Layer 6 of a small transformer language model trained on English Wikipedia (12 layers, counted from 0, width 64).
A neuron's activation on a vector x is GELU(weights . x), where the dot is the dot product.

Input weights of the MLP neurons that the questions are about. A number n stands for n times 0.0076.
n5: -8 23 17 -10 2 -21 19 -16 2 -15 34 -14 -17 24 -14 -15 -8 24 -30 -28 9 -28 -33 29 32 1 23 -17 -16 27 -10 -39 -16 11 8 -6 -16 -7 -4 -1 -21 22 27 1 10 -11 -7 20 4 13 30 -3 0 -24 -3 14 -1 7 -14 1 15 -10 11 1
n25: 15 20 11 1 12 -13 4 -49 1 -23 -1 -17 -34 13 -16 9 -27 -21 0 -9 30 -8 -36 23 11 18 -43 -9 -8 -7 11 -4 -7 17 54 2 10 4 4 13 -14 1 15 6 12 -1 -6 -20 -17 -23 12 12 -34 19 -1 30 10 -5 7 -11 11 -8 -3 5
n34: -15 3 -5 -23 -31 -20 -1 20 26 10 -10 -37 3 34 18 -1 23 -13 14 -14 16 37 -27 -8 2 12 3 -6 -18 16 0 -15 -34 -20 30 11 -17 1 -5 -17 -10 7 -29 30 -8 17 7 10 -5 -18 14 -19 6 5 -10 2 -11 12 -12 -5 30 -12 0 -15
n36: -12 -54 35 17 10 0 -2 -5 17 12 -13 30 -31 0 -19 4 1 20 -30 -20 13 -11 0 3 -6 -56 -43 0 20 33 5 -30 1 16 27 19 -19 0 -25 -4 0 9 -67 -28 -26 -25 18 9 -34 28 12 35 -29 9 15 7 5 -2 1 26 15 -16 -6 21
n48: 20 -10 25 2 34 0 2 -31 11 -16 18 5 -32 37 3 3 9 13 -37 8 -7 10 11 11 -7 31 -28 -20 -7 -6 -27 8 -25 -21 -8 -11 -9 4 3 5 36 7 7 12 -21 21 25 -27 -5 -82 2 14 15 -15 8 -47 -1 -28 10 -1 -8 -20 4 14
n59: 8 2 3 -4 28 14 9 -52 1 -12 -17 38 -47 14 -17 -5 -13 -10 0 29 6 21 33 12 -20 -44 -32 10 -16 -15 2 -3 4 -23 0 10 -20 -4 12 3 -13 8 -16 36 -17 0 63 -7 -2 -19 -2 -6 -9 14 -16 1 5 1 -1 19 9 4 -1 -2
n62: 0 36 21 7 16 11 7 -15 33 10 0 -13 -25 49 -11 -22 32 7 -20 -17 -1 22 -19 -6 32 11 -23 20 7 17 -22 -49 5 -38 40 0 -17 11 10 -6 -15 2 28 10 -18 -9 11 -14 5 -23 -8 -17 -10 -2 -20 -13 -2 -1 -11 -32 6 -37 1 -2
n97: -1 37 16 -5 5 -3 14 12 10 20 39 -7 19 6 29 21 5 23 13 -46 -8 -14 -51 -6 5 -3 7 -15 -43 37 -18 -26 -21 -2 47 -9 -23 -10 0 -32 31 10 -7 3 29 -9 -5 10 4 -13 1 -1 -14 20 -17 -22 -7 -8 -31 -10 22 14 2 4
n101: -7 13 36 1 -11 9 18 -62 2 16 0 8 -21 24 -5 -6 10 36 -14 -47 0 2 -31 33 -37 -4 -8 -27 -15 1 3 -28 -11 20 6 14 38 10 -25 5 11 29 -8 -29 2 -27 12 35 7 -4 -3 3 -74 -4 -14 -11 1 -29 24 -32 -10 -7 3 -16
n102: 33 -33 18 -11 15 1 10 -78 7 0 -7 -19 4 22 1 23 4 2 -41 3 -11 -1 -14 -1 -11 48 -32 -43 -18 2 -1 -13 -25 7 -40 -11 -3 -22 8 -14 39 19 27 24 10 -7 19 19 5 -5 10 -7 -8 -34 -12 -19 9 14 26 4 -3 3 10 -51
n105: 10 13 8 -24 26 -8 -12 -8 -7 0 -14 -55 -29 -25 -5 9 -20 -45 24 -4 15 -4 36 4 34 11 23 12 -12 30 14 27 -29 12 20 16 -7 -7 -10 -7 5 9 -48 -11 -30 16 8 20 16 -15 -10 -3 3 -1 2 8 17 -6 -12 -13 19 -28 -8 11
n114: 34 16 -18 -11 -17 27 -3 -1 -9 -20 32 -15 -1 27 37 9 6 -41 12 -9 19 -21 -12 -6 -18 -23 -8 -22 11 37 -30 8 -28 -23 23 -5 -38 6 -24 -7 -18 -2 -11 -11 -23 13 45 16 34 -10 -51 13 -10 12 -11 2 14 -35 36 -8 41 9 6 11
n119: 3 7 29 -8 53 -19 -7 18 2 -4 9 -5 24 19 -27 15 -5 33 -9 10 31 -21 -24 -4 -7 -2 -3 38 -23 -23 0 3 -51 -14 -6 27 -58 18 7 10 2 -8 -20 -12 12 0 19 18 -22 -20 -22 -11 0 16 18 26 -8 -22 -3 17 31 -14 -21 15
n124: 36 5 -11 -7 -25 -61 -12 -10 8 42 -10 -28 -11 -1 54 20 -14 -13 40 33 -4 -28 0 7 -36 3 -47 -14 -2 37 -7 -2 11 -8 -7 4 -30 15 7 -51 4 21 -10 0 6 -15 -13 8 15 8 -15 -6 16 58 7 -40 7 -3 -6 45 5 27 -6 6
n126: -9 7 -2 2 20 10 31 14 14 3 7 19 -32 -23 3 -11 -1 39 -35 4 -6 9 -16 6 -3 -4 -32 -10 -21 -11 0 9 30 1 -15 -4 -9 5 18 9 40 3 -3 -23 51 -25 15 -3 -23 18 -15 37 -25 20 -22 -62 16 -25 20 -21 -4 12 -21 9
n132: 13 28 -25 3 -42 15 -11 -49 -5 -2 41 -45 -2 12 34 -19 19 -19 -28 -5 44 -36 -25 -5 6 28 17 20 -29 -10 5 4 -48 -4 2 7 -40 -9 -1 3 29 46 43 -18 2 -10 -8 12 19 29 -13 6 -17 -14 13 -39 4 11 38 -26 -11 -15 3 -21
n136: 0 -34 14 -20 19 -5 12 10 -8 -23 -4 0 11 14 24 11 3 -22 2 5 -3 -3 2 -10 -2 12 2 -1 -4 -9 -12 5 -8 -15 -15 -1 11 -9 11 17 -1 -4 15 -16 -21 23 -10 -50 -7 7 4 -5 17 -7 17 -4 -3 25 13 19 31 6 -3 -13
n138: -16 14 -13 -1 18 -22 19 -32 13 -18 -19 -8 -4 -5 30 11 11 19 -6 -33 0 -11 -8 8 14 3 -13 3 -1 3 0 -47 9 16 30 20 -8 -17 10 -7 21 17 16 -3 28 -54 -27 51 -5 -58 -6 -6 -22 24 14 -72 4 -22 -11 6 -5 -7 3 25
n143: 23 -6 30 1 -23 -14 -5 -38 2 6 -5 12 1 26 8 21 -20 24 6 10 -13 0 -3 24 -9 18 -11 -35 -6 6 0 13 -16 -23 -37 -22 -5 -17 -17 -3 48 0 14 -25 6 3 -16 -3 -11 -17 3 11 -48 0 33 10 12 6 16 24 -12 -10 3 3
n151: 0 11 -2 -8 7 29 3 12 3 16 13 1 -21 24 -19 7 10 -2 -6 -42 0 -10 -11 -4 -16 -13 34 16 -37 -4 -5 10 -21 -9 32 14 13 -20 -23 -2 1 -8 -40 31 23 4 3 -6 -8 2 -5 -3 -35 16 3 4 -7 -20 27 15 1 16 5 -11
n153: 3 -31 35 -14 56 -46 2 23 9 37 -23 4 3 18 15 33 -9 7 -3 22 6 3 0 -4 2 5 -59 -1 -15 10 -9 3 -16 -1 -39 1 -4 15 8 -20 37 -10 -20 25 -22 9 -3 5 4 -8 3 -10 17 -2 26 -22 -4 17 8 12 -24 -11 -5 1
n157: 0 13 13 11 -13 10 3 -36 14 9 37 -26 -9 24 -13 1 -19 -1 -14 15 13 -18 10 2 29 2 5 4 12 -9 -13 16 -13 4 -1 -7 -17 -32 -24 -1 -23 17 17 -20 22 12 -19 24 -4 -28 -16 27 -4 24 -25 -22 10 -32 -42 15 -3 11 4 6
n167: 9 -34 12 -3 32 6 9 7 2 -14 12 9 9 8 53 2 8 27 4 -3 9 12 2 0 -28 16 -21 12 0 -11 -3 -13 -46 -40 -5 6 -31 9 -9 -8 -10 -7 10 -11 -8 14 0 16 2 -23 -18 -2 30 37 -7 -6 0 -54 -31 14 -5 21 -8 13
n175: 6 -10 -26 17 1 30 -13 -21 -7 4 -17 2 -4 -4 29 -2 -6 2 -33 -14 16 -13 -20 -1 6 2 22 14 -19 44 -29 -1 -10 23 21 6 -23 3 -6 15 -1 32 19 -18 -3 23 22 10 1 19 -18 -17 -13 -30 29 -9 13 -14 7 -19 15 -53 3 -10
n179: 11 6 6 -13 33 31 -6 16 19 -3 -6 -18 25 32 3 6 -34 -14 31 -40 -3 -21 -23 -21 23 -5 -11 0 -7 61 -19 -20 -9 -1 -20 -1 -3 -35 -21 -27 -4 2 -2 -28 -9 -11 7 29 5 -32 5 -1 28 23 -14 33 -5 9 30 11 48 4 7 -10
n187: 20 -18 -24 -10 20 -6 -9 25 18 32 6 -2 35 24 28 18 1 -30 -6 20 2 -25 0 -42 0 44 -16 12 -19 18 23 -6 -9 -31 -35 2 -10 -24 10 14 0 6 26 -44 -61 41 1 -30 5 28 -46 6 -9 17 -25 28 -15 14 -8 5 17 -25 -20 15
n195: -2 -2 35 0 24 -29 7 -23 3 -6 23 0 -18 24 -38 2 7 9 14 8 19 13 -38 16 -18 -22 -72 -8 26 -6 8 -2 37 -3 -11 30 10 -6 28 -24 -9 1 -51 -10 21 -40 -38 37 -28 -22 24 -22 12 45 46 4 -7 -7 -9 16 -9 -2 1 -2
n207: 18 7 -28 7 -8 -31 9 -2 14 14 19 -19 -47 28 -11 -18 -10 19 -2 -1 20 -1 -23 28 -47 31 -48 -49 35 18 -9 8 14 -15 -12 3 4 -1 0 -29 4 -3 10 0 21 -32 32 -31 31 61 -1 -18 -29 23 1 -27 4 1 -7 -21 8 -6 2 -31
n218: -18 23 -4 4 -8 24 21 -14 -16 -18 17 -6 -10 -17 -16 -13 -10 22 -38 -22 3 6 -2 23 12 20 29 6 -14 -9 11 -21 -4 19 11 14 19 -12 1 6 9 19 -7 17 21 -3 27 4 5 3 9 2 -10 -21 1 -32 1 14 8 -26 -20 -3 -3 -3
n219: 5 -6 15 -2 -8 -2 41 -9 -1 10 19 7 -22 34 8 26 -30 -9 -22 -26 -21 9 31 11 -13 -17 -20 -14 -1 24 28 -49 20 26 -13 -3 4 -25 -14 -15 -17 5 -41 -31 0 21 31 36 -1 -26 14 -3 33 -32 -6 -3 20 22 -2 7 22 36 -37 -29
n228: 32 -8 -2 -23 6 2 -9 -8 -11 -9 5 5 9 21 -14 35 -7 -24 20 -11 25 -10 1 39 4 15 24 -7 -5 24 14 -5 34 -2 -7 11 -45 -16 -20 17 -20 -16 22 -11 10 -18 -9 -1 7 -9 -1 -17 15 5 -3 30 7 6 -7 -10 13 3 -6 -33
n244: 8 -23 41 0 -5 34 6 -9 6 23 33 -19 7 -4 45 -8 -1 33 -46 8 33 25 0 11 -5 -18 -50 -47 -14 -64 13 -39 5 -6 -35 30 17 -10 -14 -11 -16 13 31 -27 12 -11 3 -12 -17 28 12 -6 -2 7 94 -47 3 -9 -10 29 -2 -20 2 -47

Each question shows a token from some text and the vector x that enters the MLP there. A number n stands for n times 0.035.

" Ch": 18 -8 34 41 -10 9 53 13 -21 4 5 1 14 -14 -37 -10 9 -40 -5 8 -11 6 28 23 9 9 42 7 17 2 -21 38 -3 -20 10 18 4 16 -30 7 9 -47 -25 7 0 17 -30 16 -24 -16 13 -12 -1 -22 -2 51 -87 22 -7 -15 8 18 6 14
Which neuron lights up most? n151

" A": 5 -18 20 37 -11 -5 56 20 -20 15 -37 26 0 -30 -10 23 -10 -1 5 9 -1 -9 32 -5 32 3 36 4 9 -8 -37 24 9 -20 12 23 7 12 -36 -3 -2 -29 -9 13 -24 2 -17 9 -15 -15 35 -2 -13 -13 12 30 -83 23 -6 -20 13 -8 33 13
The two highest activations, in order: n36, n105

" which": 4 -12 21 35 0 3 46 -10 0 -13 -5 11 -1 -17 0 -15 17 16 2 20 12 -7 -27 10 -10 0 42 -2 7 -27 -23 32 13 -55 -6 14 11 15 -31 3 39 -15 34 -2 4 -30 -25 19 -16 4 14 -9 10 -13 -28 27 -81 -8 2 -30 35 -8 42 17
Which neuron lights up most? n101

" Service": 11 5 6 47 -25 -14 48 -17 -13 -32 0 6 -4 -25 -10 -2 28 -26 -11 -15 -16 3 -1 16 35 12 39 -13 22 24 -20 23 4 -17 17 1 11 -1 -38 31 -33 -5 18 -16 26 18 -9 8 -14 -1 28 -7 -13 -29 -27 52 -80 26 -10 -35 15 13 35 2
The two highest activations, in order: n5, n228

"gi": -9 2 -19 29 -2 -2 55 1 -44 -8 1 2 3 -20 16 12 -16 -27 -11 10 -33 -18 40 14 19 17 37 10 40 10 -15 21 21 -19 -4 -5 12 2 -27 -3 -25 -27 -5 -24 42 -8 9 16 -25 20 34 -27 20 -24 -20 47 -78 34 19 -37 34 35 18 5
Which neuron lights up most? n219

" became": -19 22 21 33 -5 18 42 -27 -11 -22 0 -1 -11 -3 21 0 10 0 19 -1 3 -8 15 16 15 -2 7 8 3 0 -40 29 22 -43 8 -12 3 18 -21 0 24 -24 2 14 18 -13 -1 41 1 -14 13 -4 5 -5 -28 -5 -84 25 -10 -43 9 4 44 -11
The two highest activations, in order: n62, n97

"|": 22 6 3 48 -21 -22 31 -6 -26 23 -31 -5 0 -20 -13 10 -9 -16 14 -2 -9 -23 40 -12 12 -13 -4 3 7 5 -8 42 -4 -18 -15 -7 -8 12 -31 -28 21 -18 23 -2 28 -9 -11 19 -21 4 9 -6 14 2 6 26 -79 46 2 -21 45 27 46 15
The three highest activations, in order: n124, n179, n143

" ex": -24 3 31 38 2 3 47 5 -7 9 -32 2 -30 -22 34 -14 0 -12 3 -11 -27 23 9 29 -4 -20 -4 -22 41 -3 -22 15 24 -46 -6 -2 25 8 -27 -3 -8 -23 -3 29 -10 -28 3 18 15 11 27 17 23 -18 -8 16 -84 34 22 -11 20 13 23 -26
Which neuron lights up most? n207

" we": -20 -22 41 43 2 14 31 13 -11 -7 -17 6 16 -37 9 -19 29 28 0 -2 -6 8 -9 27 1 5 19 -10 16 -24 -31 40 -16 -42 0 -13 -7 18 -27 12 1 -37 3 -2 7 -33 -2 8 -22 21 43 15 7 -10 -20 19 -78 -3 1 -21 52 -4 34 13
Which neuron lights up most? n167

"|---|---|": 20 21 3 36 -10 -1 41 -11 -25 -4 -20 -2 -2 -18 14 -2 -27 -8 29 -8 -20 -16 54 -7 14 -23 -16 6 9 1 -2 30 32 -30 6 -11 1 3 -38 -14 8 -30 15 -9 21 -20 -13 37 -9 9 -1 20 19 24 0 20 -80 27 -7 -36 27 57 32 6
The most active neuron and its activation: n179, at about 1.1

" T": 19 10 32 42 -9 0 53 15 -25 14 -5 -3 4 -36 -45 6 -1 -23 2 31 1 -12 31 3 18 -11 51 -16 16 -9 -32 31 -6 -28 25 10 22 13 -27 26 -21 -27 -10 20 -9 -1 -18 10 -26 0 7 -23 -15 -21 6 76 -79 12 12 -36 19 -9 26 13
The three highest activations, in order: n105, n151, n228

"W": 3 -23 19 55 -17 16 47 -4 -17 19 -5 17 23 -46 -11 -5 5 -4 -2 12 2 -12 24 -16 -11 13 43 0 19 -4 -22 12 -8 -26 -15 4 -12 20 -35 46 6 -17 27 -13 -15 16 -5 -2 -16 19 -5 -13 -4 -18 -6 23 -84 14 1 -20 8 4 28 36
The most active neuron and its activation: n187, at about 1.2

"-": 1 16 5 40 -17 -4 45 29 -29 -5 -29 20 9 -40 13 -2 13 -12 -1 21 -12 -5 28 -8 16 37 38 -2 8 -1 -28 13 -20 -21 32 -7 -4 40 -38 -6 8 -27 -23 14 5 -3 -15 0 -22 1 9 -14 13 -1 8 33 -82 35 28 -14 17 5 33 -11
Which neuron lights up most? n34

" |": 16 -1 10 46 -9 -3 53 7 -31 -1 -13 10 41 -14 23 7 16 -13 13 6 -7 -4 19 -38 15 -6 15 13 11 -4 -32 4 8 -24 30 6 9 10 -32 -21 47 -14 13 10 -2 -6 -11 18 -17 -7 10 -7 2 -13 5 23 -85 3 -13 -24 19 -3 34 -4
The most active neuron and its activation: n97, at about 0.93

" su": 11 -12 30 38 16 7 37 25 -6 3 -41 19 -20 -27 10 8 2 7 -19 -1 -12 -3 11 15 -11 -15 -16 20 21 1 -26 34 27 -42 5 -2 10 20 -26 -12 7 -43 -7 11 -5 -2 6 23 3 -11 26 21 24 -17 -7 25 -85 41 11 -41 23 26 17 -35
The most active neuron and its activation: n153, at about 0.98

" c": 25 5 33 37 -5 29 49 -2 -19 10 -22 12 -18 -34 -7 19 16 -2 -4 7 -26 -4 35 18 8 6 28 -1 9 -16 -4 24 12 -35 11 4 19 13 -46 16 21 -55 10 7 -29 -1 -29 11 -27 -30 24 6 12 5 16 13 -79 18 -2 -4 13 -1 27 -30
The most active neuron and its activation: n143, at about 0.57

" S": -12 2 29 44 -24 4 45 7 -28 23 -10 4 20 -23 -14 17 1 -20 -7 18 4 -4 38 2 13 -7 34 -1 8 -11 -23 13 -21 -28 14 15 10 12 -38 35 -41 -45 7 37 0 5 -3 8 -11 0 12 -22 0 1 5 60 -81 7 4 -33 17 9 25 2
Which neuron lights up most? n151

" Sha": 5 -10 17 46 7 4 47 25 -26 -14 -9 15 15 -21 -24 6 18 13 2 13 14 4 4 -1 3 5 44 30 1 -15 -43 10 -10 -26 18 24 -44 19 -40 9 -16 -22 -23 24 -4 -2 3 7 -32 13 22 1 15 -37 -13 57 -84 14 -5 -12 16 16 18 8
The two highest activations, in order: n119, n151

"M": 19 -18 15 44 -20 -8 45 3 -18 23 -5 14 19 -12 -11 10 -5 -11 -4 1 5 -10 9 11 17 -8 17 -18 1 6 -29 21 23 -22 -10 16 13 23 -22 29 13 -40 0 -7 1 16 -10 17 -38 -9 10 -29 17 -18 -19 28 -90 23 11 -28 27 19 12 33
The most active neuron and its activation: n228, at about 0.42

"G": 6 16 3 43 -18 12 56 27 -17 6 6 36 30 -42 -9 5 10 1 -9 25 20 -20 7 -12 12 3 23 12 -9 3 -22 14 8 -31 7 13 -5 24 -30 39 10 -30 11 -8 0 1 -16 4 -25 -10 -5 -10 18 -10 -8 40 -88 11 4 -36 9 -15 13 12
The three highest activations, in order: n119, n187, n228

" third": 15 2 9 44 -6 20 51 -30 -6 -23 13 8 -9 -26 -20 -9 8 -15 7 24 -28 -4 5 16 35 -11 40 -10 18 3 -38 38 12 -37 30 -2 2 -2 -29 11 23 1 13 19 19 3 -20 16 -32 1 2 16 8 -5 -8 9 -87 -3 -6 -31 0 -7 29 16
Which neuron lights up most? n157

" 4": 18 4 6 40 0 7 58 17 -12 3 -4 16 1 -34 -5 18 0 -2 -3 18 -24 6 12 -43 30 -13 3 -4 25 -11 -44 4 26 -32 12 -4 14 -1 -20 9 -1 -12 23 29 6 -5 -9 3 -28 -1 19 3 12 -14 -2 19 -87 0 -6 -22 33 -6 29 20
The two highest activations, in order: n62, n136

" C": -2 13 28 34 -8 10 55 42 -30 20 -10 10 5 -35 -16 11 -7 -38 -17 -15 -8 -11 28 -3 19 8 26 11 23 -16 -21 26 9 -19 14 22 18 14 -34 26 -16 -48 2 14 -17 -3 -14 11 -18 -9 20 -27 4 -16 14 51 -80 7 7 -23 13 -3 32 -2
The most active neuron and its activation: n151, at about 0.64

" Bar": 1 19 14 46 13 15 45 16 -29 -7 16 14 3 -21 -38 -12 7 -7 4 10 4 -5 18 -6 2 -4 -24 23 -4 -32 -12 20 32 -17 -8 12 -14 19 -31 15 4 -53 7 19 -9 -19 -6 30 -13 1 39 -18 22 -17 5 24 -82 14 -32 -28 28 10 26 19
Which neuron lights up most? n195

"hy": 5 -8 1 53 -2 -8 66 7 -29 -16 -29 35 -2 -13 14 9 32 -15 6 51 -10 -15 29 6 15 -8 0 15 6 -13 -18 21 12 -32 -19 16 9 9 -17 14 -12 -33 2 5 22 -29 -10 8 -32 3 25 5 10 -28 -22 18 -82 18 22 -34 31 7 17 -5
The most active neuron and its activation: n136, at about 0.64

" to": -26 0 21 31 2 10 49 -1 -8 -16 -3 3 -30 -1 25 16 37 7 -8 9 1 -16 6 9 1 6 -11 12 13 -26 -17 25 8 -28 -3 5 27 1 -33 -8 24 -28 15 7 1 -39 3 9 2 17 32 7 9 -21 -6 -2 -87 26 3 -39 10 -1 40 -10
Which neuron lights up most? n207

" ": 7 -13 20 48 -8 6 63 13 -15 18 -7 -3 -8 -22 18 -5 3 11 12 37 -21 0 9 -3 17 -5 -7 5 23 4 -50 23 10 -35 16 -33 11 15 -25 5 30 -51 11 49 7 -18 -16 26 -21 -2 13 10 13 -6 -10 17 -82 5 -1 -14 23 10 11 -4
Which neuron lights up most? n153

"li": 11 6 10 40 -21 6 57 11 -38 -6 -14 19 6 -40 20 20 5 6 3 -2 -13 5 31 -6 -2 -6 19 2 13 -12 -36 -14 49 -20 -1 -8 -1 10 -16 1 23 -15 5 -7 8 2 25 13 -28 12 33 5 26 -33 -19 3 -86 38 13 -40 34 29 3 -15
The most active neuron and its activation: n219, at about 1.5

" con": -13 -9 6 44 -7 8 49 -7 -13 12 -13 -9 2 -19 23 -8 -17 -39 12 -7 -22 15 12 10 18 -17 16 -7 48 4 -26 27 48 -25 22 -20 4 1 -19 -8 9 -25 -22 13 2 -9 12 21 3 12 30 9 21 9 -17 0 -85 41 -4 -50 36 9 21 -23
Which neuron lights up most? n219

" de": -10 -2 10 37 -3 14 53 8 -8 -3 -16 20 21 -33 26 3 12 -5 -3 10 -3 18 8 12 -8 -17 3 -10 5 -7 -33 30 28 -26 -5 3 -2 0 -28 -8 23 -36 0 42 1 -28 16 14 -9 -4 33 7 37 -1 -11 22 -89 20 -14 -32 40 0 13 -26
Which neuron lights up most? n59

" area": 2 4 4 44 3 15 55 -36 -7 -31 -11 10 -15 -38 25 1 12 -18 6 29 -4 19 -15 11 24 1 18 0 8 -20 -25 18 6 -31 26 -8 13 24 -26 18 -11 -8 24 10 -3 -14 -5 -9 -5 -13 21 19 -7 -10 -47 14 -85 21 -18 -31 25 24 32 18
The most active neuron and its activation: n25, at about 1

" f": 4 -6 13 41 29 36 39 -14 -31 21 -7 14 6 -39 -11 -7 19 -8 -15 -14 -13 12 30 23 5 -5 15 -22 40 -5 -29 25 11 -43 16 -10 9 0 -39 27 18 -38 13 19 -23 -15 -20 2 -21 1 22 18 25 -1 2 15 -81 10 8 -15 15 -6 23 -4
The two highest activations, in order: n48, n136

"v": -13 -5 14 55 -1 17 54 -4 -35 -6 -7 -18 7 -28 24 0 1 -1 11 45 2 -14 24 -14 -8 17 23 16 14 -38 -31 13 22 -19 23 10 10 37 -14 15 -14 -24 -1 8 19 6 -18 10 -35 3 5 -3 11 3 6 27 -83 14 -10 -53 10 32 19 -16
The two highest activations, in order: n136, n167

"#": 14 2 -6 40 -11 4 57 26 3 6 -14 8 20 -39 17 -25 -3 2 -8 17 -12 7 9 -15 -6 11 6 -19 32 -25 -27 12 33 -31 -9 23 15 17 -35 21 11 -28 17 -6 5 -26 -24 25 -27 14 -2 4 1 -3 -1 41 -83 6 10 -39 39 2 26 2
The most active neuron and its activation: n126, at about 0.24

"f": -8 0 -20 43 18 12 48 13 -38 5 12 9 35 -61 -21 -8 10 -38 -15 -20 -3 -10 30 8 -7 -7 54 -9 16 -2 -34 14 0 -29 11 1 0 6 -36 36 1 -11 21 20 -3 -9 -10 -3 -16 42 8 -9 32 8 11 38 -80 7 29 -22 10 9 17 -2
Which neuron lights up most? n151

" just": 8 19 33 41 -6 20 41 -24 -15 -18 10 1 -6 -23 -5 -6 9 13 16 5 3 3 9 29 -13 -25 6 -22 10 -33 -33 31 3 -47 17 -22 20 15 -30 1 23 -9 1 5 1 -4 -21 20 -4 2 13 32 18 -26 2 -10 -85 22 5 -21 11 22 36 -12
Which neuron lights up most? n101

"e": 7 7 2 39 -27 -4 49 -11 -37 -9 -14 34 8 -35 17 20 -7 10 -13 40 -10 -1 20 2 -5 -1 79 -7 21 -3 -44 10 1 -31 8 21 8 13 -38 22 -7 -12 12 14 4 2 6 8 -30 0 19 -28 0 -12 5 39 -81 18 13 -24 32 -3 22 -1
Which neuron lights up most? n175

"s": -12 -2 -4 48 -15 3 51 -28 -41 9 -8 -7 7 -25 13 11 17 0 3 57 -15 2 22 16 13 -1 21 17 -8 -40 -24 6 -2 -38 15 8 14 18 -26 26 4 -23 25 36 -12 -24 0 27 -8 -3 22 -8 8 -7 -7 7 -83 22 11 -37 3 23 21 2
Which neuron lights up most? n218

" in": -11 -24 1 50 0 -3 53 -18 -12 4 -7 -7 -2 -18 5 -3 7 -14 12 19 -16 6 -10 10 12 10 20 -9 30 -18 -23 37 2 -21 11 7 6 6 -17 -14 12 -31 -5 43 7 -3 13 2 12 -10 20 -5 10 1 -5 1 -89 21 -3 -33 28 -1 37 -18
The three highest activations, in order: n34, n207, n102

" De": -16 -3 11 32 -21 1 44 24 -14 -2 -5 30 32 -26 7 8 5 -10 -14 -22 4 12 8 16 6 11 19 -6 4 1 -29 28 12 -11 10 8 -8 -5 -34 13 -19 -41 0 35 7 -11 13 9 -12 6 36 -28 28 -1 -9 42 -89 25 -12 -43 36 -1 19 -9
Which neuron lights up most? n228